Layer 2 of a small transformer language model trained on English Wikipedia (12 layers, counted from 0, width 128). Numbers have three digits each and are written without spaces.
A neuron's activation on a vector x is SiLU(gate . x) times (in . x), where the dot is the dot product.
The model reads these tokens: "et" "su" " " "Bu" "ff" "al" "o" "es " "of " "the " "Japanese " "Pacific " "League" ". " "However" ", " "due " "to " "an " "inj" "ur" "y" ", " "O" "zz" "ie " "would " "never " "play " "a " "game " "with "

The vector x that enters this layer's MLP at each token. A number n stands for (n - 500) times 0.0061.
0 "et": 831378356565509624466550712524242465426415557509553569468658725680591326332574586506468550430640520551575546505313395686333337565555586229612512440386567407466530514615542748518465652324369667421640353633441321386325597627375726612552399298328313583665721567528622286495625737288582402478509365333394245498398456592550609532434615341442360335640526587778569569499471751417367469459438
1 "su": 726363380339395722580700598783180459673744807482476411457803751580570482457434591593481315252724513469266348623372440315586627462458479411541517740322500419308574519597625764605561398449463629787632519563507418466510380590787812529421753335487374443606437650692426336540229503579600786393534344509501435548496547600393492588494395276306359708730369520465358595518416763485533577587572
2 " ": 562466413442492553708457562523274616405605548471563432437641474566455582411580628610472508560624561444617461612534403386466386614427449613589519635556569474486562451498533546663467449392364788698715465612364589581408273585567571537442757382145548623613558549574550340549581690702423676239570353415471419542590446287454640442540400464344455620799514617515516517521456688543485501662571
3 "Bu": 779615239330609502773817594625184560462747652577664393573654487631669336494547800600276434587601442448248562480329675564504374629443594235462408519469541443331450565465574507569545313402515614579813230579361400659392634637801421469321693348534374531760574472639510509488322496443626718450281422372570517469557443497433599457394558323089541558531392582440467403644350845588620459568798
4 "ff": 703581472412560477350746569655454364412776453521431485502655438523748507401604818484429585626644480578706486381318309421544494745408514240235536435384628440365442700481434541580525527467537631024815465625288468580383426656508389599562684394562564698638706482603786380454443682385408654580415831602370587465480718620361611349547497676145571366609471558484410517482249594607631397382480
5 "al": 800354382243598525415563612676324344653561590505674494454738471643491647505409281420441642463810558609525506477522709402316401807302589160211652604524464428521279525613388731692450497412319681450567629520506624664378434571382293524378388403642388535530549477634516531350650714348490580641460555395364526669421750456386635605451506465568315350550705405444589602404255701547416383453478
6 "o": 737482365291583757689794519522125503664768570675721583460665754786621507422476538508527445461497393425498458539523694494449519713292789308512442477546340412738385562600460807563557425352371699463783492422436394718431457785631398263532459494735524627562589419440429538478603622289387559461554460285553371620520431448390625421504506196200552468523481538324555399545395563569460528409302
7 "es ": 549387421538543616400607568615218658311641480552525461367657718678531282412741616601484342358439576380617496476493472392429474613372482430520679491333525481498550617572528648518418603295299839568626481769329313645400324743365402613558609518361552497532725411468567350433591690416324567293640442499579485601617498414434596544440583575388469430630431532722527525367545674322236529583501
8 "of ": 582468493504492749416550578587360600439479569653574415566656496594438542483550513633457430489713480572481423530406462415582338625462643372468434590449556352287416520453464647559337641259416741592697462567417374661248380563444377549484534444297569497492504463504514475483533331539416527359469495369489402587447460211520530534626655476365451356645414550658494528245529568744453412542565
9 "the ": 548376336405390751436483473542347570630543506661423511550516412595472448444634627556445642335645396497729324464416491503393430546354587455384643555419509321345431555619536646679440527437416801475672352533392349596324591508362380597658564541214612328534408624510586434372502518626412665380470473388495521712517544422397672621550598484454412457755566484621312426225442578528425372542611
10 "Japanese ": 547186499374355725647630613477117456581382524813495523715658506644337197525522311722439468421447035358385286519754385383435416699523593278211538352449605516465536601713571444706595560563470592692515650797385555372252654607435696365467609346496686437532385582308523510494333535415628521345688350199367344632603562550378629613580170402360289598736543400465583534342395722584638406463679
11 "Pacific ": 546454599527433726526641713446154417675391427642491531762613631569332373446606498662432608527394183346384450514763403242418379768453597420151592218266741618565548631687392678730555516536510507619628406624450503511302660751348679332650531449505388477517355487409618435366479542531589578328756402421478479436505485427385786509645180535210115190560454535487344462431528888538668516407782
12 "League": 342538759373386675509624674773144545344652625527358499664765412761432627530523404694301455443352345666522446429523634335577470804247597441212369440782600718669235674857463593628518353387498525546800583430286598597459333546485718456580619464570621597602536472431377563504575332401434659318593487350607438560462475506452774423522615509329249205581359375492679623369457772540409572320615
13 ". ": 530486464388545470451635573542320629515629561471547588568727582536491423556578558586432483406646404406538451442424557327586350667519455477383561515533415619369428378642513513654396486240420863567715536587414552573369361657372571495628524458237569342504460555445487496488623621520423528374440476423505476532522513419349710554509638504439433519569498600677493463475454812579376439560577
14 "However": 380530244303452375444518664515304434489757707455456486467717693576439477643578564473369511353630236764451319525349585449468502697387514381329640619512395556498349358722559557535477578356377685510704471603382459531572714536544722560282483484368581433716567442553428397480491650646339579419411556609517388544546607629410670789631560358379429429688550522475551615211455707428414448419898
15 ", ": 576430301337457496454688514436317577385609610479549481565691470623423467520554537475384541376560376465497513469331550210584430575423380543403645572541420496463445364522455553685394493430417648489647588597389378557448322507415522421395712378325532279611472529526614487458648698509423688439513541520509449599517434349324572671549579571276436536625573596579476472404445685593415451609629
16 "due ": 474541486276424557580747567663359524534576514368587467369738694570533458576508445485406445529571271756465470446442583406535428579361664280253564689365488349313504407512463552610439794507223608341566628625359236519546542615533705629380673726299503314713330290599492482512434619697469781225546440411559428468537624422344576779741473503386339472544483797478553572255338657395590391431768
17 "to ": 666542356421386532387765614575436540429532579442586476433633560677444397485577608629476481402660445652512609551400562338506405586524538368394615572546439349326404380558444641508538662367419634750685518668456453586466392543464424510420632398314535303584511382589571363575533582661426801323498571405616304635556531283419566640621568367531284589388412603611444483238562679638596468499637
18 "an ": 641457468492514567439596660594364424485538622659547535506773511636443398485561614530481536384513519555618446446631473335487396611481371234471453467550630231373599367616463621535551466455311710609622437640405462567410343557359404498388641425239518270576435568466579495365432683624568576245606315394344481576620496450337658646557463332443379571709482572553468436391280631567591647482575
19 "inj": 583360435324708690457657901557130692631434782642794536822650533590393506419571720503360398743755398662687416414660718443349514658297631408036442548477587540370438579533549671734576650501405643438652668754420703670527191555470648445221688313545495330638518390446411616592556300396624627372559490365365695609656501549437348650554409483410448808630189532420509542508210654307556368302595
20 "ur": 644413363191559539522742594710083584474458801448492529480779403571558509440624592390358434372863547551407368445351481522305277689400419401102432755442263480571329566699370611739461516403358781487637432746528552606535445801324393539363408450573204493606450394592628606682543486377587495337396538318601439589467465507394570738373335197508475533637615404253413577585293765170387449562523
21 "y": 516344385452667644412589467758320685537712589598599610552687733459621612364695533476510583479694439494580516532403508475510347727330539551421561682430579369543514546794462698748545365374390764507723602671429566515442572711181622588252518496547358483587551392578585564498305556411326609371417460294337526661574243435273695647476544119492500450831298523442637558539252637439395437411344
22 ", ": 556457315338466555424660519437294547394591636475577478568704474596418475503558528518376532387564407479516521476343540241588419554415384530413630535549443495466491400529472581620393493429392652510644545601405419588435319523399508429443705356310549275578459498503607487453669706519412713427518567512499444580515435354380573675559552579258420543613569582577488498413438691558401436588605
23 "O": 568443557332495488484541697586174685448539455463515566457569529656527470333763628581558445510470574469419479493252434155430393564351892430446615515587430453347324301434517636559505398356461784670797284557607534464224515725345461578258515735694127589517614491381596479621612403278487412397369509627431394714413283459494740546333520237334200660534363358402468485558376796410480487594549
24 "zz": 800588350452505534425600520765291486524630515469634520468863590643800418372819857601492610576639203458501514421461444552503468578624438251477622441480544343414506562653495433547446515409480638165805416838353455419584392756622516559337702498509413788589448406559608555516391595216437565458554651380386507486493532416398694535519091251407451195642320660379440722454285741512374440350462
25 "ie ": 583300556472469600428518632622324568569467669623512462397708680630526403443602713535582334676476382312557393321586524446449383675521465407340660379523636247626592417464518500603497457446272817742625424711322583604494413640321595434544704516270646709570495359372521392469461578497427546210572456236530324617625435491427665600679530433493571604776359581548489524426261599608212478455491
26 "would ": 607379311395430374366627679676508605421719608431545706485624524681399506502508662537442418162587518559617484501265461535275312491436485546447731685453358478416441545715477762525540701402266577745617378615341312538436318504563570419370488420438516191646668377495545402541692634632555660572600566453567407448644715482355555535660535553423369452622322551557311706228587662412529330517668
27 "never ": 660338465274496299373740654649401526428676670523406701546560582521430365525645613528383391309664623503542501387422510646487306487479504430442684621517354434270355554561373720496707634424301754772642508652349257551350382455520480353267488371481489250716681384491640351678642642636544644583605595252590471372558748439368734615696590434334498584710458514632366664184518658449479310532835
28 "play ": 727320638439518847403697607755459646515470632568507683303676647674525254369657731624424329335375459522527504508606451491617427647517395473412492538398380368387457548524464647389481533402492618456660513563328492574441482403328756189502580347441547420558442546383784430483610694481449468342673584277388333442566539502358563604622377671282443612662532695713657493312552570511314516406748
29 "a ": 656352448523404660378509653618334650486611602767533656370709442614367455425677570558454493303438529496644403503523418423497419568508390439428542638384402212501437390615448737478555509429297798614560476720419522663432256596339366543583557493327646243555522614423525371441440780530529614347610416329423390546645408420307598505507514403430483655637395564575604466349324635566458628480649
30 "game ": 628326493510395868360627625846438542455525654609558445430788479774453332417684707616624300548436398459560238390667554532593411640595622491387482437371506360584583638747588549621405623515395585388815415755356406581416347609446661165539724588446597498545496497392635481571578634376408679428832686473522485383520697484424617571597485701231329474636333616580424535340266733565318556328715
31 "with ": 658386457542407746358562633685377679346541644442512552442673594729532426531584568621444389423613409526553454523419511436630450503507549274543613485488410482398317366527487651464473602388350711685587509683432464605363392395437556374519539417261602345450516559600548481487482599579421611359516614306491335585506480242397589521660702449309304515491462637456599476194448796697502365465608

Each question shows the input weights of one neuron of the MLP. A number n stands for (n - 500) times 0.0023.

n33 gate: 428494523596385438554521557506549482461619569577442625668376573545486550547458481710630431549497343591590617553409537534590644438469672465565650445331538649599447528528313470482661457587428615630296632452485500587613413276351564446434572474364465397379467570450389580494410433553699429350431718567561572560696527425405557379448294492542459398462538479547401487614402609460544338554500
n33 in: 459354334417632488506382403356548511650587419368549285469477491491479418410478513407379518347456500353476451503535539512603403568402497418414390392474472318494447494389471523478306458352747491398684625477615520497635158387478527443527490576524561547634505355660473388497612660534475545510433459402207497474500441466611332735552556335347428663420486452474506415397450520530563458426500
Which token does this neuron like most? 19 "inj"

n100 gate: 571588446480444527552251250600579484549747543623628364605645433553750593535432459472528599470569584432493528315477516447595559514493510519536453521369392626321443432493615422513421656575436623388124472401521413470343473436395552207524473447416672546437709643547315589467732416567404638295261500629424337605457522555496691289458468506493400467354500548590584429457653425246409529523563
n100 in: 567624413364529493430369372735479536527677616677558431523512385441780507442333572601540631272412614236448525243507594348506346479577528543483517529483482565325503416514619594582441652585415580326201425404445367472223598426406532210459494564472589518600697667486316487489642428409338654443435319385359421430530480461555594465625391594455487481359463677631594640479691453247459720460454
On which three tokens does it fire most, strongest first? 13 ". ", 9 "the ", 7 "es "

n201 gate: 673662422558586444547512450370341551565346304382483542381519758347379471367485520490479468582435288485485398497489530633569309590581518588404506440531572524318440462503545497406444547707407476516575375539473639418383544463525516552442536412541366461410578589517530538566596617636672509696569503545505508264413285530667402497497423589428542644600449464676593583460497354728416592506421
n201 in: 472768266470536566529519461462488478586484526566358242466493589428521570472500687571562388546447267476571463645561610689492442408547373446428530531667617648314391530659630509441487486677573382577531525635584492265503452406494627372419584514539339388631417613541394357513532451454666536490626525478447520318433452543634606578325570481551562503486650367630512642506403552479537633466408
Which token does this neuron like most? 0 "et"

n218 gate: 500426528621474487532571490593428571411552505567431374623528606577407507553427489533556544488547403464396285563451465598507363508391526493329650348422476595495452503439357658563571538513548463528367729541497512416513556428486493574399609321459557418422432448571503593519507466547655368423567350528502524356657464674640675378412421425462475475587561500465419413485620480561561610551491
n218 in: 489541562352546597542408466469440529642562538332553484384305513497575577576627565497248413591515460521557634489568574431476638461415577387610510626545530419480533563644659413406381527368437657512606435426600500500379404530480596521592543593573524438394428681430529431449397489459393521585457624493398399462292552343509293574525547500595463563410437428513535468634566542518410477639476
Which token does this neuron like most? 1 "su"

n158 gate: 625398491620478373630518578596688486301465601646363430575438512463340262451390500436515521632393520363550506390342500465479581252471590483523538552463411500441523429586511622460583358497613472514435596727607435562740521391437508506431472495524473432448548602301497453446400607500270600333628706473423592402446542485639531646497478497497593609328511545576406548526351537293509359624423
n158 in: 569403568577414450675471293610462463611503609328437666567435528617629686693500625745494538473520527488580621542316534390528658661475459468431689526515320439427427456615398563654538468664595552526447535532561447670611454556473764423643402335534478687449689534365531474523644462448598515298543346412428655435563406563510369452542459474523695375506461609506490435381415390531380302553584
Which token does this neuron like most? 27 "never "

n162 gate: 355409584623565629492576489544593492335554519407408688402466539462439376538548531299445511620469532562531457712677428625571657374528528458468517416497477558497489514458631433406462518467372643598721568646474465545598475606296525430540306500634500448601410515453520555400478312462612422333376482615516479463413484563273462408411479593446470596465346524439465433727491371329541603537484
n162 in: 324522642535562626508497465572619478431538422584419522607518527432542431414443611397506533458550500554516420458578406338532500366511571411510599567531347256581495586676555598427347455605398699569612645472478582503673484407477510548473455549503470405512373707513443523497653506578677251357474503664437599571443543574394474588557541564488432300397433444426486383508599508457453398449580
On which two tokens does it fire most, strongest first? 28 "play ", 3 "Bu"

n133 gate: 459623566566586609494591485369616338387494485582617457642374584573577382500529591558585467605458471576524522382374358562434472512665583460399482599576637569497500476379717520556507642449347412414451514688312537386430629443484514380595429528602659331388392575554348350438456469628279470405515589500672540420628543497551494540425395544481757522460509494227584526702405621554346588644550
n133 in: 215641479527406680345559745615494472602638500609639466571335580487559353463678518468612485509561469560458423398497564414383411437357439514578410463607460463452603518530547500604440475541395413483506597494320398482415554592445343524616322374637506665402452555601669798281393494438487297536477475410547525417526695610550603484431480591468575570586474418308522378521409489461437545534625
On which three tokens does it fire most, strongest first? 4 "ff", 30 "game ", 10 "Japanese "

n248 gate: 521386436536531447652439398395404549348569424489519468376610627538503508653284378503471661624459396539530443431457631423619486350528642679495553586562584463503407634640486527438494555476565535654460632508613360483571342283449487422520590454533338625515468663447548442470387595448383453461426368696542558620518384523469383479497526385590430700548513487530242500588538519520543506487591
n248 in: 469681576534427458209516455601558507565511640569599592651483271489461663407564550541530534258629563468440473644513437570486521571539388271358471435447448628582492384521528422546524411522347596384507493478459430505636474508545628510462509558434647437641552440602553468506568519429544503537652619510426416363511522395521520468482450529447552392495551465516573517554453608529495440530295
Which token does this neuron like most? 15 ", "

n258 gate: 630515392585487517547506413460506460546337335422469459644617426458531604497567601322464538383654459388551468542494511463594477348574552427525597571481470426511452572500458483433651635476536428447503468804607459526557437276574557449593575663758404479667569466511529341463506423670614474500382570348444462570500424518619538475607321291411469382294639620608459361441581456546547630459575
n258 in: 540497717327437538441558455485506571342332434372509464547419442571520555586506538602353494637344388613397637658609350410513632532544521539443571470585412427497544423343500675296612348503475420598397484349454360606351553584557537485532544389529638472429487669553563558532329652485472526711532556532599386591437667356384579535375500427475656563562645674352555444471642712571403411494500
Which token does this neuron like most? 17 "to "

n108 gate: 365447565533359542386596569647756627457500590521425236562484530412497614488405554528559596595445716515633448368639321494592597655592503630635461454345355355553603485536477343400420461576456640399523536503534525601582542472404565441306521399610406460474588581589271379317618368382237470448564553481400475589516579518416600549580508426474652412523491486426396361406609534434474577477592
n108 in: 525481630506461449563725518535581569427522564452463429475595606431485491293434500407444575682528455629456525740460541347538454461521609511288669485578494460469617371698500371577220520594295646451452475365556675550616669566506632331452432535464433500350495455538620405343612371463381351774351531777436438434452475470530446536511463530554548369528532463427448528362531583509451513435381
Which token does this neuron like most? 21 "y"

n50 gate: 544404370438517452457562533456515417437667396674335601585320385384453512571314582582559407595602560389399549398457467485579564229565536373575482660560605318548553377515506420463500545346658429547483539531237531509553625447391476411551492568381439608484516545521614643551442479333556655490567465508461517371484328320674412657414590503334438446349445463762509695485569537351483513301475
n50 in: 659493490301438437644616514445656601464202578617622554795585549570548652475329461475493578432562594324542623377360338355452622616224407331382581630547435275493718514482486409244500510574247412623370487590478676696322493463365519483522374474454575376542550527660567441523493374387610437348507252551372543438590646439409634231332646532763487434352544510407532460389485423574459409453693
On which two tokens does it fire most, strongest first? 8 "of ", 0 "et"

n20 gate: 523536591412511461547431463585448482527442483517638568451684629490427355513406538541682386650445540470436465411440398422547482564419385430524539409431551518472415540507557384509417537464570385566680427521467488434448613303516571502573515484338250556470581460488450454468341563579575478463534521453406507541605593563434467417398402523392628482467550493502470650553554349453472649411676
n20 in: 568373623538576606468457463574536407575542580409485292610707495427541353591669504417755643480546554495377545353525357424556574472592560527460448559326601508551457360562590619410488485582352449562485526434548520544514374571348339585465516462448545519545528575400615575514582476538413487360470318524411571597558544453468522486441612555489546495364390520559436402500400376353495469517370
On which token does it fire most, and how strongly? 25 "ie ", at about 4

n282 gate: 521548415275511695511307546322613476495312469228483512603487455398596584559521544514524717578455434494588509550469529401581485609563596435522431482555396547414590572618639536454580637276661563605573449438521641566527614313568446420500457463477620515557567543565454581423553639325563397444542542516417489344445484711375626719525392503644513546407528606497718511412686552500627519519481
n282 in: 678522327433445639559488443552455434520535454372491591684494462348523451494469343574439449428505452375676470396362405512575636518609506483491305530597375515455491470524391667299434567544547478568405448489451486497606597488326556733463495578471404534432500382418607436599702491341515344314622537304390533605384436569414511523324358535683354561537626534675676483439515373456662631531368
On which token does it fire most, and how strongly? 0 "et", at about 2.6

n49 gate: 545512673506421540615595411587535455566515738578511544562516404551568497476566395333577229459534375620526565482583455314425631366562529522489583385514391512508469491580500402246634366666518628563492511462610459753521364386304523574562495550466256423278528389463514532439415412423503557500631446523473640500646500357644432578599600516757495551424591576525491570477476412451412472383532
n49 in: 622478500624538571543678461465428404503436431742555573349500556540412401457556431493367470414302542673550588653399552333446455621503332548380745445414635479550591533631422443449556467344246614560300503528414520435425285447478631323588505522506464531367389583506605517535449473491432527693456397592539587484522430294354480481472458435757561497517500545371482655634556489387392609364481
On which token does it fire most, and how strongly? 29 "a ", at about 2

n140 gate: 553634430444536268503486308530618479562473522399516497616389458567370374407429615457500520538482513506639532546571534580591620584734409548411520664508468506518530348455761430417491518344482357670625479386439585497335383447461439486419478400506423416338520567497466355404632385451441436600640521556573460423393537583594326323546524338569518613607465505340555388475368597424546503593547
n140 in: 683590517435503562579582514623566474559444406514306386588439706569295432410592631372522444560494480660744418479534561510487581445638388569660276357287682489565364441649732510804357324595412392729628580327601690379434376409363575552488327396486525658379583526617448406504587486489500397665585635554577507523596304489671543394414670414544655497533343369483614264275667464545497500401555
Which token does this neuron like most? 20 "ur"

n314 gate: 478687589424483492492451535641553439567474446423605348460309526580409440557511586377346460641466560638411576565597648310459591600495495373480526544459358380435430654611390447353553542400534462442525431712489573537450574381624514563545454618442374388413467326552380535503492394478470721420497483450510408512657540373536641555432507546500628502404581550508362472505619460495632451447483
n314 in: 521518538430430422553508543555592470599438490487610401428392380466435393594492674521274480647404567708407578565495605258530593568284641371432470573393445469445530561515399517381452612465596484349603399641500598450484505484486548515516522525467464584461477360528441455467488388385503674508473487528533510394618541454392594431388524456587650471415576579473401526520558393505502486498448
On which three tokens does it fire most, strongest first? 16 "due ", 3 "Bu", 17 "to "

n32 gate: 652512508434546447648342587459427472443461613377500480531488503352555481569532455586483447583402614469602349231460648514430384434442323558487459420503595489657544620536543420421584703386450367579482454516540584724392563445586362398460536391522373370549480686415422336479481591612378583635495608490645544620470421596581601576622516740550570522474559395555397587500590439489505530513425
n32 in: 320196520550356356503448494587539432463649649533543500605484654448633405494755467612521316611396511527471473394568630428481518482404470717497456718543385433331662668639323534580533492509684586541561489406591475529531506556579399635564472433459425647535429433544473539402480464591494269487494457535448353650563564665493610526593442600469579587579409458555455360448543497562712557607432
Which token does this neuron like most? 27 "never "

n30 gate: 509245460376530522560478503471500432426614661470495525669560653437425375421210591432624484605404526484535578539437470476547470346476517613463370452560424486421529481418516523453533525543437475505485656505492379468257595463451532589720481490522439641595481570667612464354359427582523516468532511584467605419295449503479632316490400440541639546370419559463450379307523523438390565492535
n30 in: 462484443619450434420391482580458658574600617476468543395701432579518577665548541507425279483497503666309485382413431589590598509557418713509685624471367550599798647440317468574440469424459375522409472517416383482459572554394497536484552484359393534546687432506570435535514485531660321513447443656508734673404446531332437333684548426561470567554422429518528591405572417275448370400450
Which token does this neuron like most? 1 "su"

n12 gate: 540428376632413367498508467402454427504670384657510547425402505423570307471532609497678503579557451541622442576582561492525357398401469541363592308505497366481455441351584578386474397371384513509563391457415353449495536363437454597615529498406370516525523707490431387492466657558548462425672511463543495525543478516457454333576505547527365434505534493394382541570460495462635489388562
n12 in: 495480463565476458455493552433422441570624527583507580549428481414576435471580571430659453534537399517645507621582548486519419383402533562346535342518488374487572500328566644410539354458343478535591432487363346378517472418543494610583564500397392556461542665572450460520416599490421413429601537427520524604523460505511471384590516535565424462641461478488326603481429446406593525390450
On which two tokens does it fire most, strongest first? 9 "the ", 18 "an "

n221 gate: 392587425370512489508519608481592599505558471381617453427624348399513479645474486397528424471465597559663519519477643349502358537561304510580457577288500652543431608495552420493524308613398400446536408462408551431590479443486427569563540544428535517565629561460505490644459489494396361526413435573618525550451543429410459468500480226580445490441508617458379637410430413403324401298615
n221 in: 536641510443577588475573542446552606432617417440535575551657490508469574691459489292438453455471453523686364406432522533361392671541387480483456465357430642551216531471467512365575393623489405462384587483505621583536526429475542645542591464534416613423479640544521490668467455435446350424388459526614490483340520468654537423535368426519456533371500581472551512426315371471468449386556
Which token does this neuron like most? 20 "ur"

n170 gate: 420633440503565366445509589476620503516457503574547412491540494583593455696455555780345380382537399466382375286432464533420522670415414581655630293394711553489671537402509628398337537712552342391503421437569497476513367673656538564717386606542460655267427503584580409484570544617548539339503487633562589524426540708589488653482595522542366525517430497419556517434567427667485414674664
n170 in: 353415529480508608425449400532494398305491452544542572473190474552440449566568560469512523531433400482468608446534623457265453401488435500486532494264332422580463608430573561666451508383642588430552359646382470512466381534687377439500434489358429597548224292659544423494584383545540439481489613508508478603537385438591386417628492366606484589572469547408685572486485514535441761364519
On which token does it fire most, and how strongly? 13 ". ", at about 0.34

n15 gate: 580535469589508694621576457494653617467518355613381587495509472397478415485571534456544398538510553632514575686582469439467463458595585566462368552495749517550423463604552454392469334642494544624354623532346495288467352512344518570520466677461603407565545509422409450491489491535565413518442521436466532195330391411412460506586455474548495616331432223544540481672556653497454576414523
n15 in: 603512500670557512537426482608551511553548592688580515503266474512413517491428447514666500420423489402459308534526481354433539527621554562338562701540546451754404666497563415496388578441469639410520739589580520417354335553513505527564523454444470343312542666356413447389432454359556633596555456540511561418424455548573562561548561631487771699511332399424582506413416659586426433647569
On which token does it fire most, and how strongly? 29 "a ", at about 5.2

n279 gate: 508638455529468640556453489430444581536457425684533677470349537558482500368497534554533495572404238335595522497459476448435508476492516400536381459615541497612573458476441591523648525567654563427510557550473688416545455425500388308548657609534578437706422331419631520415566410585461708385518411348426610468579410446645432517543512471392536552384617545578484495544569482505459460409633
n279 in: 477471606500469445270592488641380511508412556494485343684390515535473638671532490314468626482345573564676635657515612440447472612545571471512524478465412535532443472616547547391565532436442554464376562523592503570423436442559682518514479347442382725443565678518318406631465547430653579718551490345710491460237540460517471527658606424445577661750329523713406497437618462500696563567426
On which token does it fire most, and how strongly? 19 "inj", at about 6.3

n245 gate: 550626435555420466500432348383511446478446554420401619485361638373573508525536471645462561505571470458414476603569367505474465579388500565513432568492236435569459376524449480419453512572397620456542544463587580500472398461379452440590311510537476331442422540453596381421528457233365505483528611488367393165612502623535409486561470420385465564435487590516497460580566654661505480553368
n245 in: 541315406509443464624488443456420451460570543613323625648442614364448532365572551504685333646538472458570576644534516331406530444571566486503412357566616463617357473479540543346553517419500525435550560589307593506460615444472513450407560481527626396503479554474410453287537342503407456929622646336439439281522469337599350494452600535396577654508503424459369626570584440485386423441676
On which token does it fire most, and how strongly? 28 "play ", at about 1.3

n136 gate: 477511421587505372469395572616362518537474641555540643428512457351462626373327500441523445542414383555335517353391550621408417620359414410665435537579681621472417445451460422432488590480673273412528538392339531535635549460436350527571447383693397293542612476616508644529405396472457612515433514505536382536488459528638591607589461540599480473581542497578363541495343592456419470547480
n136 in: 405605606492565402500570537312489321374307492424364457503358486606696475363613486403439684524484727545583408665590459530670677439422577519484380431487361373466461531520440497524481382485470590557564622489497635506441416562608771542381542428433548625383415655397523458398630442462421400542464559462432471522545384449440433344393545472482359508457543657409627543506541532531565558561576
Which token does this neuron like most? 12 "League"

n315 gate: 392375489591515528407457649437587436472601489522468483437579583494525647537318502464439489546412553433530529417503477486576486497619300371519370288323463643377530478561546513603627602579450436469526541534290400533456660442455525237380437642528720373451562566484382589446345366437448586569552462591500633414624508356394309579500427459337488525503538537571409429754448564489540410571474
n315 in: 662313537540433384403518585483526358593674562378441557432370368839469500662365574414362453503580596465600476431567519503524447509480441429564471521478557784516554439538489511568571649479436350473388446473482358627381739482528544218388429643514720479449595422580468611519508494416527512516511497453559584593691459376422398475483418513491464332583453390489497410546476622387670466442481
Which token does this neuron like most? 11 "Pacific "

n211 gate: 565511357534458620520632540358298569484259497460536459591544476469476500616562498525384527404399447479389314624464495584505457582508343487536489368420412464518566457446283561418384467539413616449465507482431525500629351654566416497642430385644481483430593526619360508457472448553556630662377542585445588361455656576608413264505560591480524598569500482421549535474458385681485506642408
n211 in: 410580535383481506497540548744580385460468600399477624550364535485404326372453553753497476600536469444456640494589587701401602459582691603517444606642573479444663544441469571598675489491456583508570481514390475444376603503560564579622366497359512286513395628488661317497378397384457450465595460334404444262585517590355686581582425516563447561399551447608455461497580605409418436256374
On which three tokens does it fire most, strongest first? 1 "su", 3 "Bu", 29 "a "

n137 gate: 531569505607583539510388580391426463466426459455429641463529563412474518432511457563445463564507400558573370470485485274586489534547431415624288421645508614359552611423541540383526522561391412473505449430448587484342461370601519484381530310429444552624502506516458554486670630465302623349531603330488522561550505505591432348384545522720547583558513565565451445487671429353495292435613
n137 in: 380497490385512553616369505453447429408503495362564418532509639769547412316556509301516705390498487548427620465426534500507441439448588615452545492375396467495474471580526394536468495533548396488460515660497465476375484578534374495576609708421519560260599566442601475622388448610431466623443314584500527518337448360476465627548473386427628547485597505500576455505298634474414446467446
On which two tokens does it fire most, strongest first? 2 " ", 0 "et"

n252 gate: 381459343528552534443427770519509372557488437613516367622528500441492359526363568318538446495662564624573593526451632442513428494645497508603497480535663465476486404494454335451755614461542474516505456476763489405340354399530541654477544420444288383488550418662491503342486378573482551564519370546356588491485529385383441722451420435413609588363429353522622521608530433390481476401524
n252 in: 573323363471378468354458491489471369312447631370414405562551403382474492354418470517374465469609626627423435497598367335604526511494491427447471648361515494692421543497617370440455508491652341489486473582485385560600474515522586589526492429543538333324454665563451724441514411485382391332528579390589351522427595424448475748401424519426379371451597377355397434613452398488403494404457
On which token does it fire most, and how strongly? 1 "su", at about 1.9

n187 gate: 433541606497419573503399346218405441399386485497400481434513587490521446755359403369367460538497439643524250246341522623467565515473361345518585622471519525574488518463562264319459489567452513313422588537525431430583500414334563512412572478500481506447530566569506520543342331579643742635470362658463388584536595388391613500442489603568388497512444578593522480572615614734567322659531
n187 in: 474661404566525294578616466617399623497585521561553547674490611541449452506487562518491500591376564588500565569438274530544448624650571331357497369503441453363378275594456390609561469631490560675549401363557331397551479459584519367637460544461389352497560546413466651663579615525548551464470325511675674574642331451561480622512517450510408546326465572354407371572265587670483579598342
Which token does this neuron like most? 16 "due "

n69 gate: 725428493441488425481279536652467682441511500616538588593486207531503535432403356394507642411387663319435389497500570435488637490513623531623562561582510507423739507543729560577460401372226483286348662652401379634538569307560607415476285503438623616475479383659613482634472480371596484145452282539488534515416515523445384439525500473479518385491418743477483422578387431484468518444640
n69 in: 610394344326602494426379301579664355500533434385375544616578482474728461439484450360452615422426553472567319484339574527508613546482597378441436497325379621610564756580709479489390321390627436441363466404526392638484442390523458632392581492411372442567497647476500549722420468548490663410428377424532486773375526425538438530586384443316539591479432669394500544370390591688476450497600
On which three tokens does it fire most, strongest first? 16 "due ", 1 "su", 21 "y"

n203 gate: 470728584573513526511576526494546508483506360554555582551369553770497439291467551375347657407503430477449555447464435570623364345379382586399684447552415488487676292415456486479519383551353603596519705554559427444464528566509684664556540500525344479410422549466686516686456480579550494604506336461664561450675580497459589373427479576649472520470481516425436446489648503591516377541342
n203 in: 455370817410567643622431681575482402616663621503521525534530235471536491585221315598424546485416512561536544591556385590428497452388488549424467434550625500494652272451429462665592446407513453670566444460541465437522415382412527684525394639385497289453530346515635486451301553431382651585521420605602546537610414512575613643515446486416522448430676647470413480443519459646599385387604
Which token does this neuron like most? 11 "Pacific "

n72 gate: 450583477356394450652387595552521478490373299604574546478503474395517352442444495401488426649615424485559561558514557308516476733600743475602426537574442643455430387453403534515474458528331405462648418455479338671656291615557588359519415384577548656665555545482583447535443625696531476458494596613687645317462469551533619494715611470573513540559329469535530612605519378394412612503541
n72 in: 528512509366560565444491355451630421423484548408645509600403477638436526457547397686262621418554374394235527536517689624492635500590387550534599627438606494401549491468380365482680591444413445562525399494457611459599593716478450553696503425570563515413521652465698657617486494506414611456477287316421442545438605353414464580475467546409482516578390536292551400477386573711497389492454
On which three tokens does it fire most, strongest first? 3 "Bu", 6 "o", 2 " "

n227 gate: 420492527382367500591492538476508598325453687555505464339372414406599532480457444464542437600427495427403447489408428468603649605336629333344603472414562590324612508375508484550455525503494514468631372444553557403414584423480370511371303579457500565494352573309366525465458589480540524523410526589492620593604354497570505278562554478404522451396576580358403577615474513478534529606535
n227 in: 455446659565426612443470569554537617374515592463494476405390415302669522559567488452545402555463565368443627323497376562648544440378523200478534414536491518419525491253547445560522540497512533560636449365450741417328534566515332466340445639466363494619490500432477519488450603500485480652424636518449470605634497497542484472552454321359595431577434486483506611664581684469497491658644
On which three tokens does it fire most, strongest first? 23 "O", 3 "Bu", 4 "ff"